Layer 8 of a small transformer language model trained on English Wikipedia (11 layers, counted from 0, width 96).
A neuron's activation on a vector x is GELU(gate . x) times (in . x), where the dot is the dot product.

Input weights of the MLP neurons that the questions are about. A number n stands for n times 0.0049.
n1 gate: -44 2 31 12 -29 -14 -64 -8 22 4 -23 -5 -10 -16 39 -51 -10 13 38 -3 4 -15 40 3 -32 -19 -59 -17 17 2 13 48 -13 -31 -14 12 1 -63 17 -9 -10 -30 -10 94 -10 8 14 -7 -23 65 1 -34 -30 21 -15 28 -36 11 -4 -7 41 24 -62 22 -5 11 -21 -11 -26 -20 -12 -20 25 13 19 6 -1 35 -1 27 27 26 -32 1 2 -28 -21 20 6 -3 16 14 13 16 -1 -16
n3 gate: -8 18 13 37 -51 -10 -9 -7 -30 11 15 2 14 -34 -54 -10 -61 34 25 -24 20 -3 9 -29 -21 19 -44 -8 13 -18 -10 9 -10 -27 -32 -5 7 -20 6 -22 13 -13 30 6 23 37 32 -4 -12 35 -16 -37 39 -8 -14 35 44 26 10 -44 16 5 -10 -14 -69 -20 13 -9 -10 -2 -28 -3 35 32 -37 -45 13 14 16 54 -39 -15 -23 -57 21 -40 -24 -2 -5 -21 20 2 14 -28 15 -57
n18 gate: 39 -37 -8 -14 -45 -31 -61 24 -3 8 5 -50 20 -18 10 17 -30 11 -11 -29 37 18 -12 29 -23 14 11 -24 0 -5 19 7 29 13 42 -25 2 37 -32 -7 -22 25 -9 15 -39 -22 41 6 -14 37 25 35 0 18 4 -34 23 8 28 15 -2 -8 7 -16 -6 1 24 18 27 -4 -26 7 16 21 17 41 -54 -20 -41 28 -2 42 3 -42 -22 20 -1 5 -37 23 5 -36 -48 3 1 -22
n22 gate: 13 21 -9 21 7 -10 -30 7 -10 24 -31 18 20 14 -43 31 -55 -24 4 26 -2 -19 -53 57 2 -35 56 2 -51 -22 -6 14 16 26 -70 29 -26 29 -25 -21 7 -54 -55 6 -2 0 15 0 -20 20 -17 -33 -26 9 -19 -29 -37 -2 25 24 16 41 6 22 -14 0 -22 30 10 33 22 31 36 25 -15 -7 -15 -8 -21 27 1 -8 -12 -26 -11 -33 -8 -10 13 -20 44 -48 30 29 -3 4
n32 gate: -30 9 -22 21 2 -18 -2 5 4 1 2 13 -9 -7 1 1 20 -68 -31 14 3 -31 4 23 21 -49 8 -46 31 -35 11 22 -4 -34 -14 -34 -30 23 -32 22 12 5 25 -11 -10 45 -4 48 -2 34 -17 43 -40 26 10 25 14 -14 -38 -4 -25 45 21 55 19 -29 10 -4 23 5 -7 19 -22 -16 -50 39 4 -55 -38 3 20 41 -11 5 6 37 2 -19 -17 -8 -11 -9 -22 -25 11 46
n50 gate: -18 -4 -31 18 0 -37 6 -8 21 -28 -14 -11 -33 5 17 -24 9 -15 14 14 -33 22 -6 7 -3 -18 -17 23 -36 44 31 24 -11 1 -20 -26 -21 7 -3 22 58 37 -7 -20 -47 56 7 8 -12 7 42 2 -28 66 22 15 -32 14 -23 -16 -12 0 -31 -7 20 -4 29 30 9 10 13 4 53 14 -23 42 28 20 -16 15 19 -19 36 25 3 43 29 12 -30 22 -15 -4 -9 1 4 -7
n66 gate: -27 5 -20 22 -21 17 -31 20 18 -46 13 50 19 -5 47 32 -8 -9 -7 39 20 -20 -7 18 -52 17 -50 -15 -17 33 -20 30 9 7 -9 2 20 2 -29 -23 28 -22 -47 -28 4 32 -2 -8 -29 20 30 10 10 16 -5 54 -7 25 -2 1 -20 -56 17 -14 13 -29 21 22 -25 -29 6 -27 -1 36 -51 12 -13 -35 -34 -58 -35 8 -12 5 17 8 -5 -7 0 18 -22 44 24 6 -41 -26
n74 gate: 2 -17 47 -14 -50 -27 -14 -5 27 5 8 -23 -36 19 -24 -20 -37 19 47 0 48 -63 -6 -12 -3 16 -17 -20 15 -10 -16 19 -28 7 -12 16 22 -29 -31 -8 13 17 -41 28 2 18 -4 4 -33 25 1 8 2 30 24 -4 -2 8 14 37 -9 48 -55 17 -29 -11 44 17 -25 -2 -27 7 -6 16 -16 21 -4 -2 11 44 -19 -12 -6 -19 -22 6 -19 -75 14 18 8 33 -54 32 33 8
n94 gate: -12 27 6 0 10 19 16 -4 -15 23 -13 31 9 -30 -17 -16 -35 -23 0 50 1 14 -3 -29 17 -8 21 4 -25 -1 -28 -13 74 -12 7 -2 3 -18 -4 -11 28 6 22 -30 -47 19 47 -2 -54 -2 4 7 -20 -18 -12 42 -4 34 44 -18 -3 -9 6 -24 5 -30 -12 27 -34 -6 -17 -12 -15 -4 32 1 4 -62 -25 23 -14 -25 -40 30 8 17 -1 5 1 -3 -11 13 -32 -46 -44 -8
n124 gate: -52 12 30 6 -19 -27 -33 -14 55 38 36 44 38 -6 -23 1 -23 7 40 16 -1 -9 28 -23 30 -20 25 -34 2 2 -17 -43 -18 -28 29 -4 -58 -41 -31 -6 -33 0 -37 27 27 -21 27 16 -48 1 33 -9 20 -25 17 5 -26 35 -17 -32 -16 43 -29 -9 -31 -14 -18 -3 50 8 -1 -2 -15 6 -27 19 18 11 -40 -2 18 -1 28 30 6 19 24 4 15 -2 22 -21 -13 1 -23 8
n131 gate: 11 -17 4 -17 -43 -58 12 23 -3 15 1 38 23 7 53 2 -2 41 2 26 7 -23 15 2 0 8 -6 -52 -3 20 5 -1 6 20 -1 0 17 -40 13 -4 -5 12 58 10 46 1 42 -7 -7 -17 5 -8 27 7 -10 17 8 50 25 36 -8 12 -19 -11 -10 -54 -4 -5 24 -31 -30 26 38 -21 18 -40 -17 -34 -2 22 -38 21 -28 4 27 10 -26 1 6 -66 -8 -39 -8 20 -4 14
n172 gate: -17 -3 9 -10 -33 2 -16 13 -14 -14 -11 18 6 -3 -4 27 2 4 29 36 -1 -19 -11 34 -14 -3 -16 -16 -28 12 35 39 4 1 -9 27 27 4 -4 3 -6 48 -24 -9 31 -3 20 -33 12 -3 16 -5 27 -21 -36 -24 9 41 39 24 -45 4 -7 -54 -33 28 -2 35 -10 -8 -3 12 -22 28 -1 -10 33 -54 1 7 -10 23 -18 -8 34 34 8 -4 -40 -11 -41 -11 24 22 60 14
n177 gate: -49 -21 3 -5 6 -26 -6 -41 0 4 28 41 12 15 -9 -24 -70 -33 31 -28 -39 0 3 -5 30 -26 12 -2 -3 31 30 19 -6 -31 -53 4 47 -58 -45 4 -48 -14 9 3 13 18 9 7 -34 42 4 21 29 37 -12 53 13 -16 36 -13 3 23 9 28 -10 -13 44 7 4 -11 -48 -24 -16 33 -7 33 12 3 -4 -5 -76 29 -52 19 -12 -69 5 -46 42 16 41 -54 -21 17 1 18
n217 gate: 25 -30 10 -12 -37 -1 -47 20 -15 2 -27 -15 20 -28 -33 14 6 -18 -13 -27 21 -6 19 25 -31 20 39 17 15 -28 2 6 1 24 -31 -1 16 -8 -29 -30 -20 -19 3 19 -8 9 -8 -32 23 4 25 -4 16 -14 4 -7 -15 -33 20 46 7 2 35 -31 -34 26 3 15 25 4 -39 26 -34 -16 -16 23 -28 -1 4 -2 -13 22 23 1 -15 12 -66 -16 9 -62 -6 -56 61 -5 9 5
n224 gate: 23 -7 -40 -14 -3 9 26 2 11 -3 -28 0 -31 -18 16 10 27 5 21 7 32 -6 21 19 2 21 6 9 21 -6 -22 -40 25 -36 -11 -10 -46 -13 1 28 31 25 48 33 23 20 68 28 25 -21 -38 22 8 -19 19 11 15 -39 -3 -30 -4 16 -28 -48 15 -12 -8 18 -71 -11 33 -24 24 -14 38 27 -63 -89 -7 18 3 37 3 0 -36 11 -11 -20 -11 -22 36 -41 30 17 24 -5
n234 gate: 10 -15 -6 49 2 9 -11 -31 35 -31 -18 23 -53 32 -19 -16 -28 10 -34 4 8 -34 -20 32 -17 67 6 -28 -35 6 -11 -72 -31 -44 -11 -5 25 -33 -18 -5 22 -21 -9 33 14 -16 43 -18 3 36 13 46 -9 30 -25 52 -8 32 -11 -3 -16 -18 8 6 -56 0 -6 2 -31 -2 -34 -16 35 26 16 -16 -9 -32 11 71 -31 -5 -19 13 -16 -12 -20 -5 -13 -43 56 -50 15 -10 30 23
n242 gate: -1 2 -3 55 22 29 25 15 8 5 -17 13 13 14 -32 51 3 -23 9 -5 9 9 29 -10 26 18 -23 22 33 -16 -9 13 0 -19 -6 -43 18 -31 23 18 19 -12 -15 10 27 -9 33 -12 -2 11 4 26 -6 -58 -35 8 -32 15 -1 1 4 34 12 41 -30 -30 52 49 -3 -5 28 -17 -11 -8 -27 -29 4 -51 2 43 33 22 30 -14 -3 -23 3 1 56 -6 3 -21 13 11 19 29
n1 in: 28 7 11 -23 38 18 12 -13 18 8 26 5 16 -4 -47 9 -24 -5 22 29 -1 2 5 -7 1 -9 4 -9 -20 50 35 -46 5 10 23 4 -9 34 15 -14 -7 -48 23 -20 -40 -42 45 4 -34 -43 -30 1 20 1 27 5 -39 6 25 25 15 31 -34 14 -1 -5 1 -20 5 -23 -5 -29 10 14 13 0 42 -24 45 5 -34 -16 -2 10 -46 -14 34 -15 -36 17 17 -5 0 -42 -48 41
n3 in: -19 -5 6 16 -25 -2 20 -25 38 -29 -73 29 -16 -29 -20 -8 50 28 -33 -32 -58 0 -8 -30 39 13 -26 -18 0 22 31 5 -26 10 31 10 -9 31 2 -53 2 8 -38 -10 7 -6 51 33 -19 40 8 -38 -7 32 11 29 21 10 17 -13 34 3 -27 -10 24 18 32 -1 -4 68 -14 -7 -26 17 31 -24 -5 -10 32 42 10 14 18 14 -15 20 -16 -4 -7 14 23 12 12 -56 0 -28
n18 in: -29 42 -19 8 -11 5 -35 -1 -11 -44 36 -25 12 21 -13 48 30 25 5 1 -28 -19 16 -2 32 7 11 -30 5 -46 47 -9 16 6 46 1 46 36 26 19 -20 15 -12 -42 -13 10 50 -13 32 31 6 -27 13 -3 -33 -3 12 18 5 -32 25 29 -22 6 21 -14 -51 21 35 4 23 5 -10 -13 26 28 -15 -26 -13 8 12 8 43 7 29 -9 38 25 -14 12 21 -9 -34 -25 -21 -9
n22 in: 6 24 -7 24 50 -44 22 -14 2 17 0 13 6 0 26 29 -7 37 8 -36 44 -54 21 20 -7 15 27 26 17 19 1 43 26 -25 26 4 -38 13 -15 25 35 15 14 -19 25 -4 18 -29 29 21 -32 11 -9 -11 -20 -14 -42 44 13 2 -11 10 -8 30 -67 18 -29 16 -26 -39 51 14 4 19 45 -1 -10 -3 -14 12 14 12 37 35 -2 1 12 22 42 -13 -12 35 -24 9 15 -17
n32 in: 4 19 12 0 22 -22 18 -54 -10 29 -31 -23 33 25 -13 4 11 -42 -35 20 -5 10 -6 -5 3 31 12 25 12 -17 12 2 -12 31 7 11 4 16 -33 -15 40 39 10 -20 6 20 -37 22 75 -35 17 5 0 -32 37 13 44 -17 -24 13 25 56 41 25 -31 12 0 -2 -4 -34 33 21 -8 -7 -18 19 -9 7 4 23 15 1 -17 -6 44 25 10 -13 -47 14 -52 27 20 7 3 -12
n50 in: 20 -35 13 4 -6 1 3 7 -5 15 -2 -33 27 32 8 -26 6 -34 -5 -26 -32 26 35 -15 12 22 -42 38 -4 -35 -8 -36 22 9 9 26 -23 6 21 10 13 20 7 37 -59 -4 -9 22 -62 1 20 -16 -18 23 -17 3 -23 10 23 -28 -33 -26 8 16 36 17 11 9 -12 19 -2 -31 18 29 -19 31 -12 35 7 9 6 15 37 40 -25 22 35 18 16 32 -3 4 -23 -2 -2 17
n66 in: -11 -12 71 -12 -1 14 40 2 -26 -15 -7 10 73 18 27 -25 -19 15 15 -28 -19 47 9 -33 3 54 24 -21 35 -20 -45 0 25 -2 -21 -43 3 40 2 3 -11 -2 -24 -18 -24 -26 2 -16 -4 16 -68 22 27 -41 -13 -9 19 -52 52 -2 37 -50 48 -1 -4 14 -29 3 2 -7 -16 5 4 7 -32 11 4 7 28 -8 -9 -18 29 -28 32 -19 17 4 43 -33 40 -6 -32 -14 8 2
n74 in: 10 -13 5 -40 -17 13 42 -4 -8 38 28 -63 1 7 4 12 -16 -2 26 -1 16 -29 -11 -46 9 -6 13 18 24 -23 -23 40 -30 -18 -37 7 -30 43 1 17 -3 -15 -25 24 -33 5 -29 -23 -20 -2 -42 -17 -1 53 -17 13 -27 29 35 27 -30 24 -9 36 -4 -18 -14 15 -3 -2 -14 -11 11 17 -11 25 39 21 34 39 12 -7 6 -28 -12 -24 -28 -43 34 20 -58 26 -40 64 -45 25
n94 in: -30 1 -11 -30 -20 -23 -1 -14 2 -8 35 -5 49 25 -5 5 42 22 -20 -1 18 -7 -9 -14 -23 -8 1 3 -8 -56 23 -22 -26 17 -25 -1 0 13 19 -42 11 5 -7 -17 2 -20 4 -11 -37 12 -31 40 6 8 20 0 13 -6 29 -24 -42 -8 18 5 13 -1 2 20 31 43 -11 21 19 -13 -28 -21 -26 19 32 -4 -31 -10 4 0 46 -38 -85 10 34 -16 -15 6 -15 -4 19 19
n124 in: -14 0 12 32 -60 15 0 42 15 3 38 20 13 -2 -13 6 38 -37 14 17 -29 -21 -7 -24 8 28 -9 -10 -18 10 -34 13 -25 18 15 -21 -31 -32 18 30 -16 1 -19 -37 50 -37 -15 0 20 -39 22 69 7 17 -20 -11 -31 8 12 16 18 1 33 5 -21 -26 7 11 24 -24 -30 5 -19 3 20 -13 -2 -14 -28 -56 56 16 33 19 29 -23 -23 48 1 -45 26 -4 -22 21 36 -17
n131 in: 1 53 25 -4 -21 -12 -7 55 -39 28 -16 32 57 26 6 -43 -61 20 1 39 -8 8 -2 -28 -14 16 44 -47 -26 2 19 -33 3 9 2 -7 12 -21 11 -12 11 28 13 31 38 12 -7 5 -5 -11 -3 -6 36 -12 -34 13 3 29 41 13 3 7 32 21 8 17 31 -20 17 38 -61 40 15 -14 -35 -49 10 5 3 -12 -32 -42 18 9 27 6 -4 -9 3 -31 17 -66 10 -10 -18 -10
n172 in: -40 -5 -35 -11 12 -33 30 22 -13 -1 28 25 18 22 7 39 22 45 19 14 -45 -6 -15 -12 -21 -10 1 -56 -2 -2 7 16 7 4 12 11 50 -5 -7 14 11 26 -39 4 9 -40 -4 50 19 -25 11 18 -16 -5 -22 13 19 17 34 10 -38 -43 41 -8 39 5 28 50 6 -1 2 22 -27 14 11 -61 42 -8 42 -16 11 12 -5 -35 -5 35 15 24 -35 -7 -55 1 1 3 4 16
n177 in: 3 8 -58 6 -11 -39 22 -28 -18 85 -25 26 30 -7 29 29 46 44 30 -20 -5 31 2 51 -2 1 42 69 21 -49 23 38 -2 -18 48 14 29 -3 -3 -26 -22 18 42 23 -21 -3 38 -17 15 44 33 41 -15 -10 -26 22 37 -28 36 -37 -6 -2 17 26 5 2 52 -4 -31 -13 3 -12 -20 -39 38 -20 3 -3 7 32 13 2 -40 25 -45 -9 9 6 -40 10 -8 15 42 -5 -18 7
n217 in: -35 1 23 8 20 6 13 18 -61 8 4 -11 -18 -27 -11 -33 12 23 2 -18 22 17 21 -17 33 -33 46 1 -35 -27 -24 27 48 -40 18 -53 -4 -33 2 16 -22 17 -9 15 17 28 16 24 12 -8 -54 0 6 -28 26 -20 -36 0 6 29 1 17 12 11 6 -15 -15 23 35 -46 14 -12 16 -5 -1 -46 -37 -16 8 -51 -3 -10 5 -13 39 11 33 -1 -22 -9 -24 4 8 -17 8 35
n224 in: 3 -4 14 -25 -19 7 3 15 -43 15 2 -8 -40 -35 32 -20 -10 1 10 -27 0 -52 13 20 1 41 1 12 -51 8 9 -12 -19 -36 42 10 -18 27 -27 18 7 5 23 -40 46 -28 -6 26 46 1 -15 15 17 9 34 -39 -12 0 -11 -6 1 -4 -12 -70 12 -16 4 -23 -29 -13 31 19 27 -15 -25 6 -15 -46 12 16 14 28 -27 -44 -2 30 13 25 -16 14 11 -26 -17 10 40 -1
n234 in: -16 17 -3 2 23 6 -17 -8 -31 -27 -40 7 64 -3 -6 35 9 -10 30 35 -14 2 -37 -9 14 -6 -19 -21 7 15 2 32 35 32 -16 31 50 -29 35 -32 -9 -5 -8 -49 -26 -12 -34 -1 35 -14 5 -71 -24 -46 -17 10 26 -4 -2 8 -29 -2 32 15 -9 12 5 -20 9 12 0 -5 27 -39 -8 -32 21 28 -71 -39 -12 6 21 -2 79 0 -54 -13 -24 30 -4 3 -2 -10 -15 -20
n242 in: -11 33 -3 17 1 14 16 9 3 10 -5 16 12 -13 -22 24 -1 -23 40 -6 14 2 36 -21 -30 -22 -34 33 26 -29 1 -8 21 23 -9 47 12 -47 2 2 -16 -21 4 11 -83 -42 -22 -3 -29 8 50 13 19 15 -17 28 -45 -57 -26 38 19 5 6 26 24 -10 37 -18 -4 -56 -15 6 35 17 33 0 -21 2 7 -6 -27 13 -10 -10 -47 5 0 -36 9 28 -8 -36 -32 -1 -14 34

Each question shows a token from some text and the vector x that enters the MLP there. A number n stands for n times 0.059.

"tion": 1 4 -6 -17 -14 21 20 8 -26 -11 31 -19 10 -4 -4 15 38 1 23 -20 -14 -23 -11 -4 8 11 1 8 -4 -12 21 1 7 14 13 4 -18 -2 -9 26 -16 6 -17 8 8 7 -8 -7 21 -7 7 -5 8 -7 -2 -19 1 -14 1 -13 31 3 18 -1 22 46 -16 31 14 8 6 20 -35 -5 9 -11 1 20 2 -17 15 12 -11 -12 15 -9 -21 -12 -8 12 8 5 -10 -13 3 -23
The three highest activations, in order: n172, n217, n1

": ": -4 -19 10 -1 -5 18 3 -6 -9 12 13 -28 23 -7 5 4 11 -4 21 -10 9 5 -4 -5 3 1 3 3 -5 -8 7 5 -5 56 20 -9 5 12 8 22 -2 -11 -2 15 -16 -31 -14 -20 2 -1 -14 9 6 -7 -10 -7 12 31 2 -1 -25 32 8 2 -16 -5 5 2 16 -1 2 17 -3 -11 4 -8 16 22 4 -2 14 -34 14 25 12 25 8 -15 -14 25 -8 10 -23 13 0 -7
The three highest activations, in order: n74, n18, n124

"fre": 5 0 23 16 -9 4 -3 9 -6 7 -17 11 -13 6 20 -11 -16 12 -6 10 -6 16 38 -10 -15 27 33 13 -8 -26 0 11 -12 -17 -4 2 2 11 -17 -29 -20 6 0 24 -3 7 23 9 -5 5 -13 9 0 -37 -1 -29 15 -9 3 -37 8 -1 20 -21 27 -13 -3 -1 -8 -21 -5 -5 -3 22 1 -2 -9 -16 18 -2 -12 15 2 -12 -15 4 0 0 -2 13 -4 1 -14 -30 -2 -13
The three highest activations, in order: n224, n3, n217

"Persi": 18 7 19 -3 29 -1 11 -13 -21 3 19 -19 -3 2 0 -4 21 -37 16 -15 -15 14 10 0 -32 10 -15 -8 -8 -20 44 -1 12 -5 -3 0 -9 11 18 8 -20 0 10 -5 -14 -7 -5 -3 9 -33 13 8 -20 -31 5 -10 -4 8 0 -5 13 10 -18 4 37 -8 -15 7 -5 -1 2 -15 -25 21 14 -2 18 -9 -13 -3 5 0 -3 -11 -28 -14 -12 -8 12 -24 13 13 1 -7 -17 3
The neuron with the highest activation: n242

",": 14 18 2 -9 1 3 -8 48 6 -8 -23 6 33 11 -4 -9 -10 -9 1 34 6 5 4 10 -14 -10 17 -17 -2 -1 9 9 -1 -4 5 -15 6 19 2 -13 -8 -10 5 -23 15 -12 -19 -2 -3 24 -3 -15 25 6 -16 1 5 9 14 12 -33 -15 13 -6 -16 3 -29 -13 -6 18 17 -2 26 -9 2 2 17 -30 20 -12 19 -17 -2 20 13 -4 -10 22 0 -10 27 13 -36 -16 7 -17
The three highest activations, in order: n131, n66, n94

"from ": 2 5 -12 -5 5 18 7 5 7 2 -12 -23 -5 -6 -4 -5 -2 -16 8 -1 16 -3 -7 -29 -14 -2 -10 1 5 -6 -13 8 -17 2 16 -7 -11 -24 21 -2 7 10 -7 1 4 16 -1 -12 -20 -1 -12 0 -8 9 -15 -4 -2 -9 -29 24 14 16 -4 8 -27 -7 4 -14 -25 9 6 -25 3 -35 19 -6 4 2 -16 -5 10 -50 1 3 -11 -9 3 7 13 -4 -16 6 4 -3 9 -2
Which two neurons fire most, strongest first? n74, n242

"started ": 22 -16 -19 0 21 10 -3 -3 23 10 -1 -21 8 23 7 15 12 24 5 -15 -3 23 7 -4 -8 -16 17 3 15 -31 0 15 16 5 -5 3 7 -16 18 -22 9 -3 2 10 -17 0 24 -16 -8 -6 -9 -7 -7 -6 -11 0 -15 -1 -38 -21 15 10 11 25 -16 23 11 -15 11 -4 -4 -15 2 -30 19 0 14 -6 -27 -18 3 -16 16 -3 -4 13 -25 24 4 8 31 11 -5 3 -20 4
The neuron with the highest activation: n242

"100": -26 1 -7 0 15 6 -3 18 -3 -5 -6 -22 1 22 -3 -2 4 19 -12 -25 -8 -35 10 -24 -20 12 1 -6 11 4 24 10 -4 7 -14 7 -8 49 28 9 -13 -5 -6 -25 30 14 -8 -7 8 7 -19 -18 11 -12 -7 -3 25 -16 7 1 -1 -5 -5 -15 3 7 -17 16 2 -20 7 -2 -26 -33 11 -19 35 -21 28 -2 -5 -1 -11 -10 3 -21 -5 -1 6 0 -14 5 7 30 -1 -23
The neuron with the highest activation: n172

"debut ": 16 -31 -5 -9 4 25 -12 -15 2 8 14 7 7 1 -3 7 22 8 0 -42 7 35 11 -12 -15 6 13 14 5 -19 -16 -6 2 11 -16 -24 7 -9 3 -11 6 -3 -11 30 -20 -17 2 -23 9 24 -6 -26 2 -11 -6 -9 13 34 1 -34 -3 16 20 -4 -8 -30 8 17 27 -9 -10 4 6 -24 7 -8 8 -19 -4 -9 -3 0 9 17 19 -5 -1 6 20 13 -3 20 21 -13 -26 5
The three highest activations, in order: n217, n94, n224

"Registered ": -10 11 11 7 0 28 15 9 0 -41 -7 8 18 23 4 -1 -17 6 -10 7 -10 13 -4 -18 -31 11 -9 -9 3 -35 2 -1 -7 49 -2 21 7 8 33 -9 -18 1 -13 14 28 1 -3 -13 -10 11 19 25 -15 -34 -24 -4 -5 -10 -25 -23 2 11 9 1 -1 21 10 -2 -13 4 -32 3 14 -19 7 -9 6 -9 17 11 0 0 -7 -11 -6 1 14 -6 -2 -5 -1 -2 -22 -6 4 -1
The neuron with the highest activation: n242

"ses": -3 16 -20 10 -5 5 21 7 -20 12 18 -21 13 7 3 13 9 13 16 0 5 -14 -7 11 18 6 22 36 20 -24 25 8 6 15 24 -17 -12 28 -14 -13 7 1 -1 4 5 27 -2 -2 6 -23 -25 11 -15 -33 6 -6 4 1 8 16 31 5 13 7 18 25 -26 14 3 -7 21 -9 -9 -24 -1 3 -31 -15 13 -12 18 17 14 1 19 5 -17 -19 7 6 4 1 17 -12 19 0
The three highest activations, in order: n217, n32, n224

"0": -15 4 0 -3 11 22 4 6 -2 5 13 2 11 7 4 7 -2 13 0 -12 -9 25 -3 1 -19 17 1 -3 -2 15 24 -8 -3 14 1 1 -6 41 20 17 -18 -24 -6 -27 11 8 -4 25 19 1 -29 -8 16 -12 15 5 22 8 13 -9 -20 -20 -15 -19 12 1 -15 9 5 -38 9 -23 3 -13 13 -7 12 -10 4 -8 10 -26 5 -10 -4 -6 8 -22 -1 -2 -9 11 18 29 22 -17
The three highest activations, in order: n172, n66, n224

"fied ": 11 -2 8 13 17 42 6 24 -3 -30 -24 17 -13 17 -16 -9 -2 -5 -1 3 5 1 -9 -1 -4 4 8 15 24 -29 13 2 15 17 -12 9 15 13 24 -1 -17 -11 -13 17 7 -4 -22 -6 -4 -6 -8 3 -7 2 -14 -2 -27 8 -13 -1 -9 -13 -8 13 -7 27 -6 -3 0 -10 -29 0 4 -55 16 12 12 -7 -18 6 -8 -9 -7 20 3 -4 14 12 -8 20 9 1 7 -21 -7 -7
Which neuron fires most, and how strongly? n234, at about 1.1

"Liga ": 0 -13 -6 7 10 14 -25 9 11 -11 12 -4 10 -36 16 12 2 -27 0 -29 2 -2 -5 -14 -11 14 5 -1 9 -26 13 -8 -6 11 -9 -1 2 -2 -19 -5 -3 4 -10 0 3 -32 -17 -16 13 -27 24 13 -8 -18 -26 -7 0 19 -14 -9 -5 9 3 2 7 -15 -7 3 43 20 20 -18 10 -32 -1 0 16 -4 -27 9 3 -10 0 18 23 -7 26 -5 15 -29 -7 3 -13 -6 -27 -14
The neuron with the highest activation: n124

"footballer ": 1 -14 -26 7 7 8 -17 -2 -22 2 15 19 29 -16 0 4 4 -2 23 -22 -8 18 28 1 -3 39 -7 -12 2 -15 7 10 -1 2 -3 -10 6 -10 -22 -13 -43 -11 -19 28 1 -20 -3 -28 -4 4 -9 -1 15 -11 -1 -11 24 -17 -2 -19 -3 11 18 -4 -17 -34 3 -9 17 3 22 -22 6 -32 -14 -21 1 8 -5 -15 -14 7 -5 14 7 5 -5 11 3 17 -16 20 5 -15 -10 5
The three highest activations, in order: n177, n66, n217

"| ": -18 6 7 -8 5 24 -3 17 -3 6 -4 -21 18 -10 11 7 -3 10 -16 6 -4 5 3 0 -31 1 13 -12 13 1 -1 -10 -4 47 -16 4 -7 18 9 4 -20 0 -2 7 16 8 -22 0 7 14 -7 3 6 -6 -18 1 17 0 19 -3 5 16 5 0 -15 -3 -26 8 -20 -17 -25 -14 6 -19 7 -7 22 -12 -11 -6 3 -51 13 -1 -4 -11 0 2 2 2 -3 0 -11 3 -5 -10
The neuron with the highest activation: n224

"Advanced ": 16 -3 8 18 26 29 -14 21 -5 -11 -11 -7 3 26 -16 -13 4 -13 -10 -7 -2 -4 -18 6 4 31 6 13 8 -30 14 -9 16 11 -11 13 -2 1 15 -19 -15 3 -5 25 -10 -8 -12 -4 1 -12 -4 14 -18 2 0 8 -20 2 -17 7 0 -8 -14 12 -18 5 -12 5 -2 7 -10 -5 -12 -53 12 34 22 -11 0 -11 -10 -4 -5 6 -11 -12 13 11 -9 37 9 6 4 -16 16 -21
The neuron with the highest activation: n234

"3": -25 4 4 -28 13 8 -4 -2 -12 11 14 -34 6 8 -17 12 27 9 9 -23 17 21 14 12 -13 -8 25 -6 2 3 34 -12 -4 -3 8 -15 3 13 -11 -1 -7 -4 -23 -9 -12 -18 26 -2 19 -13 -17 19 6 -13 16 1 10 18 -13 -28 -17 -24 -20 4 24 -9 -14 4 -4 -35 24 -9 8 9 11 15 6 2 14 -35 14 4 -3 15 17 1 6 4 -8 24 -12 11 13 16 -1 6
The three highest activations, in order: n18, n224, n172

"Votes ": -11 -27 -14 16 8 6 -17 15 5 -15 15 3 20 10 -25 -7 15 12 -14 -28 -36 -3 7 -17 -23 21 -7 15 -1 3 -2 -4 3 33 36 11 -2 20 18 -6 -9 -13 1 -16 30 -18 10 -4 -21 15 6 -9 9 -1 -6 -5 15 -21 -14 -16 -16 -11 3 -4 -27 8 -18 26 -4 12 -22 7 3 -14 -15 -14 -12 10 10 -12 5 -2 16 5 -20 -14 -4 38 21 -10 9 16 -8 -7 8 -1
The neuron with the highest activation: n3

"and ": 6 5 22 -21 12 -4 -15 -25 19 34 3 -11 24 2 0 4 -15 22 -12 -35 1 11 17 5 -13 8 5 15 12 -11 3 -1 -42 36 -12 -19 5 -15 1 13 -22 9 -1 13 -24 -1 1 -11 -20 -9 1 17 -6 -18 8 -12 5 16 -21 -10 -10 11 17 7 -9 3 -12 -17 21 -3 -8 2 -12 -3 6 12 -9 5 -17 7 7 -21 17 31 -20 -9 8 -3 -18 2 11 9 -17 4 -34 -16
Which neuron fires most, and how strongly? n18, at about 0.47

"ler": 7 18 3 -10 19 10 -11 -3 -27 9 16 1 5 18 22 7 5 -1 5 -4 -23 4 0 -13 19 -13 1 26 11 5 21 -14 -15 4 16 -4 -10 -14 4 0 -12 20 -4 -10 4 3 3 -1 5 -11 9 2 11 2 -5 -13 10 -16 15 -13 26 -24 15 15 71 13 -12 15 12 -15 20 15 -19 -8 -10 1 3 10 6 -18 5 16 -1 16 -11 -8 -13 -4 -1 10 1 -1 -9 3 2 -10
The neuron with the highest activation: n177

"ph": -8 31 5 -21 19 -13 13 -5 -11 -5 5 11 -24 3 1 -6 29 8 -21 -24 -10 1 4 7 1 5 3 -3 6 -12 -10 6 5 19 -16 -25 -12 -2 -23 -9 5 4 3 5 13 24 5 0 15 -7 19 10 -9 -20 0 -20 7 2 15 18 5 5 -10 -2 61 -10 -8 -11 4 1 -3 9 -26 13 -10 -8 1 -18 7 5 17 10 -3 7 -5 6 1 -5 30 -8 0 16 3 -35 -8 -17
Which neuron fires most, and how strongly? n32, at about 1.1

"Sun ": -10 -20 4 -9 22 18 -11 3 21 0 -3 2 -2 11 18 -2 18 4 -7 -11 -17 1 8 11 5 32 -32 11 15 -12 -4 21 0 16 5 33 -10 -3 -12 2 8 -17 -12 6 -7 0 -19 39 2 12 -7 -5 -5 -14 -4 6 0 7 10 -10 24 -27 8 5 -4 -12 -8 -10 7 13 7 -6 2 -50 -9 13 8 8 -42 18 3 -12 22 -7 0 3 4 7 23 9 -6 5 2 -1 12 -31
The neuron with the highest activation: n66

"Sandy ": -7 4 -14 17 25 3 31 24 6 -1 -16 14 -5 18 5 7 11 -16 14 7 8 -8 0 14 22 21 4 7 3 4 -8 -22 -13 -2 -12 16 1 3 -9 -12 15 12 -6 -2 -9 -10 -39 -2 14 -7 18 3 12 -15 -20 -7 -2 -4 -17 -3 1 -19 3 13 0 -20 -4 -16 5 36 20 -7 -1 -58 3 3 19 8 -2 -11 18 -10 27 -3 10 5 -10 -3 -1 3 12 -8 -8 -30 1 -12
The neuron with the highest activation: n217

"lac": -13 -5 -5 6 29 11 -8 2 -7 15 -8 -12 -5 6 13 10 -2 -11 4 5 6 -41 -13 26 -6 0 12 -7 17 -40 14 -6 10 -5 -12 4 5 11 -8 8 -1 8 15 11 -4 16 -6 17 0 -12 -3 2 -22 -24 -4 -7 23 -14 -9 -6 24 -9 -8 -11 39 6 -19 9 -2 25 -17 -3 -44 -17 20 1 15 -27 1 7 -5 3 1 -31 -28 -10 10 -18 -1 0 -28 -3 -8 -26 -9 -2
The neuron with the highest activation: n32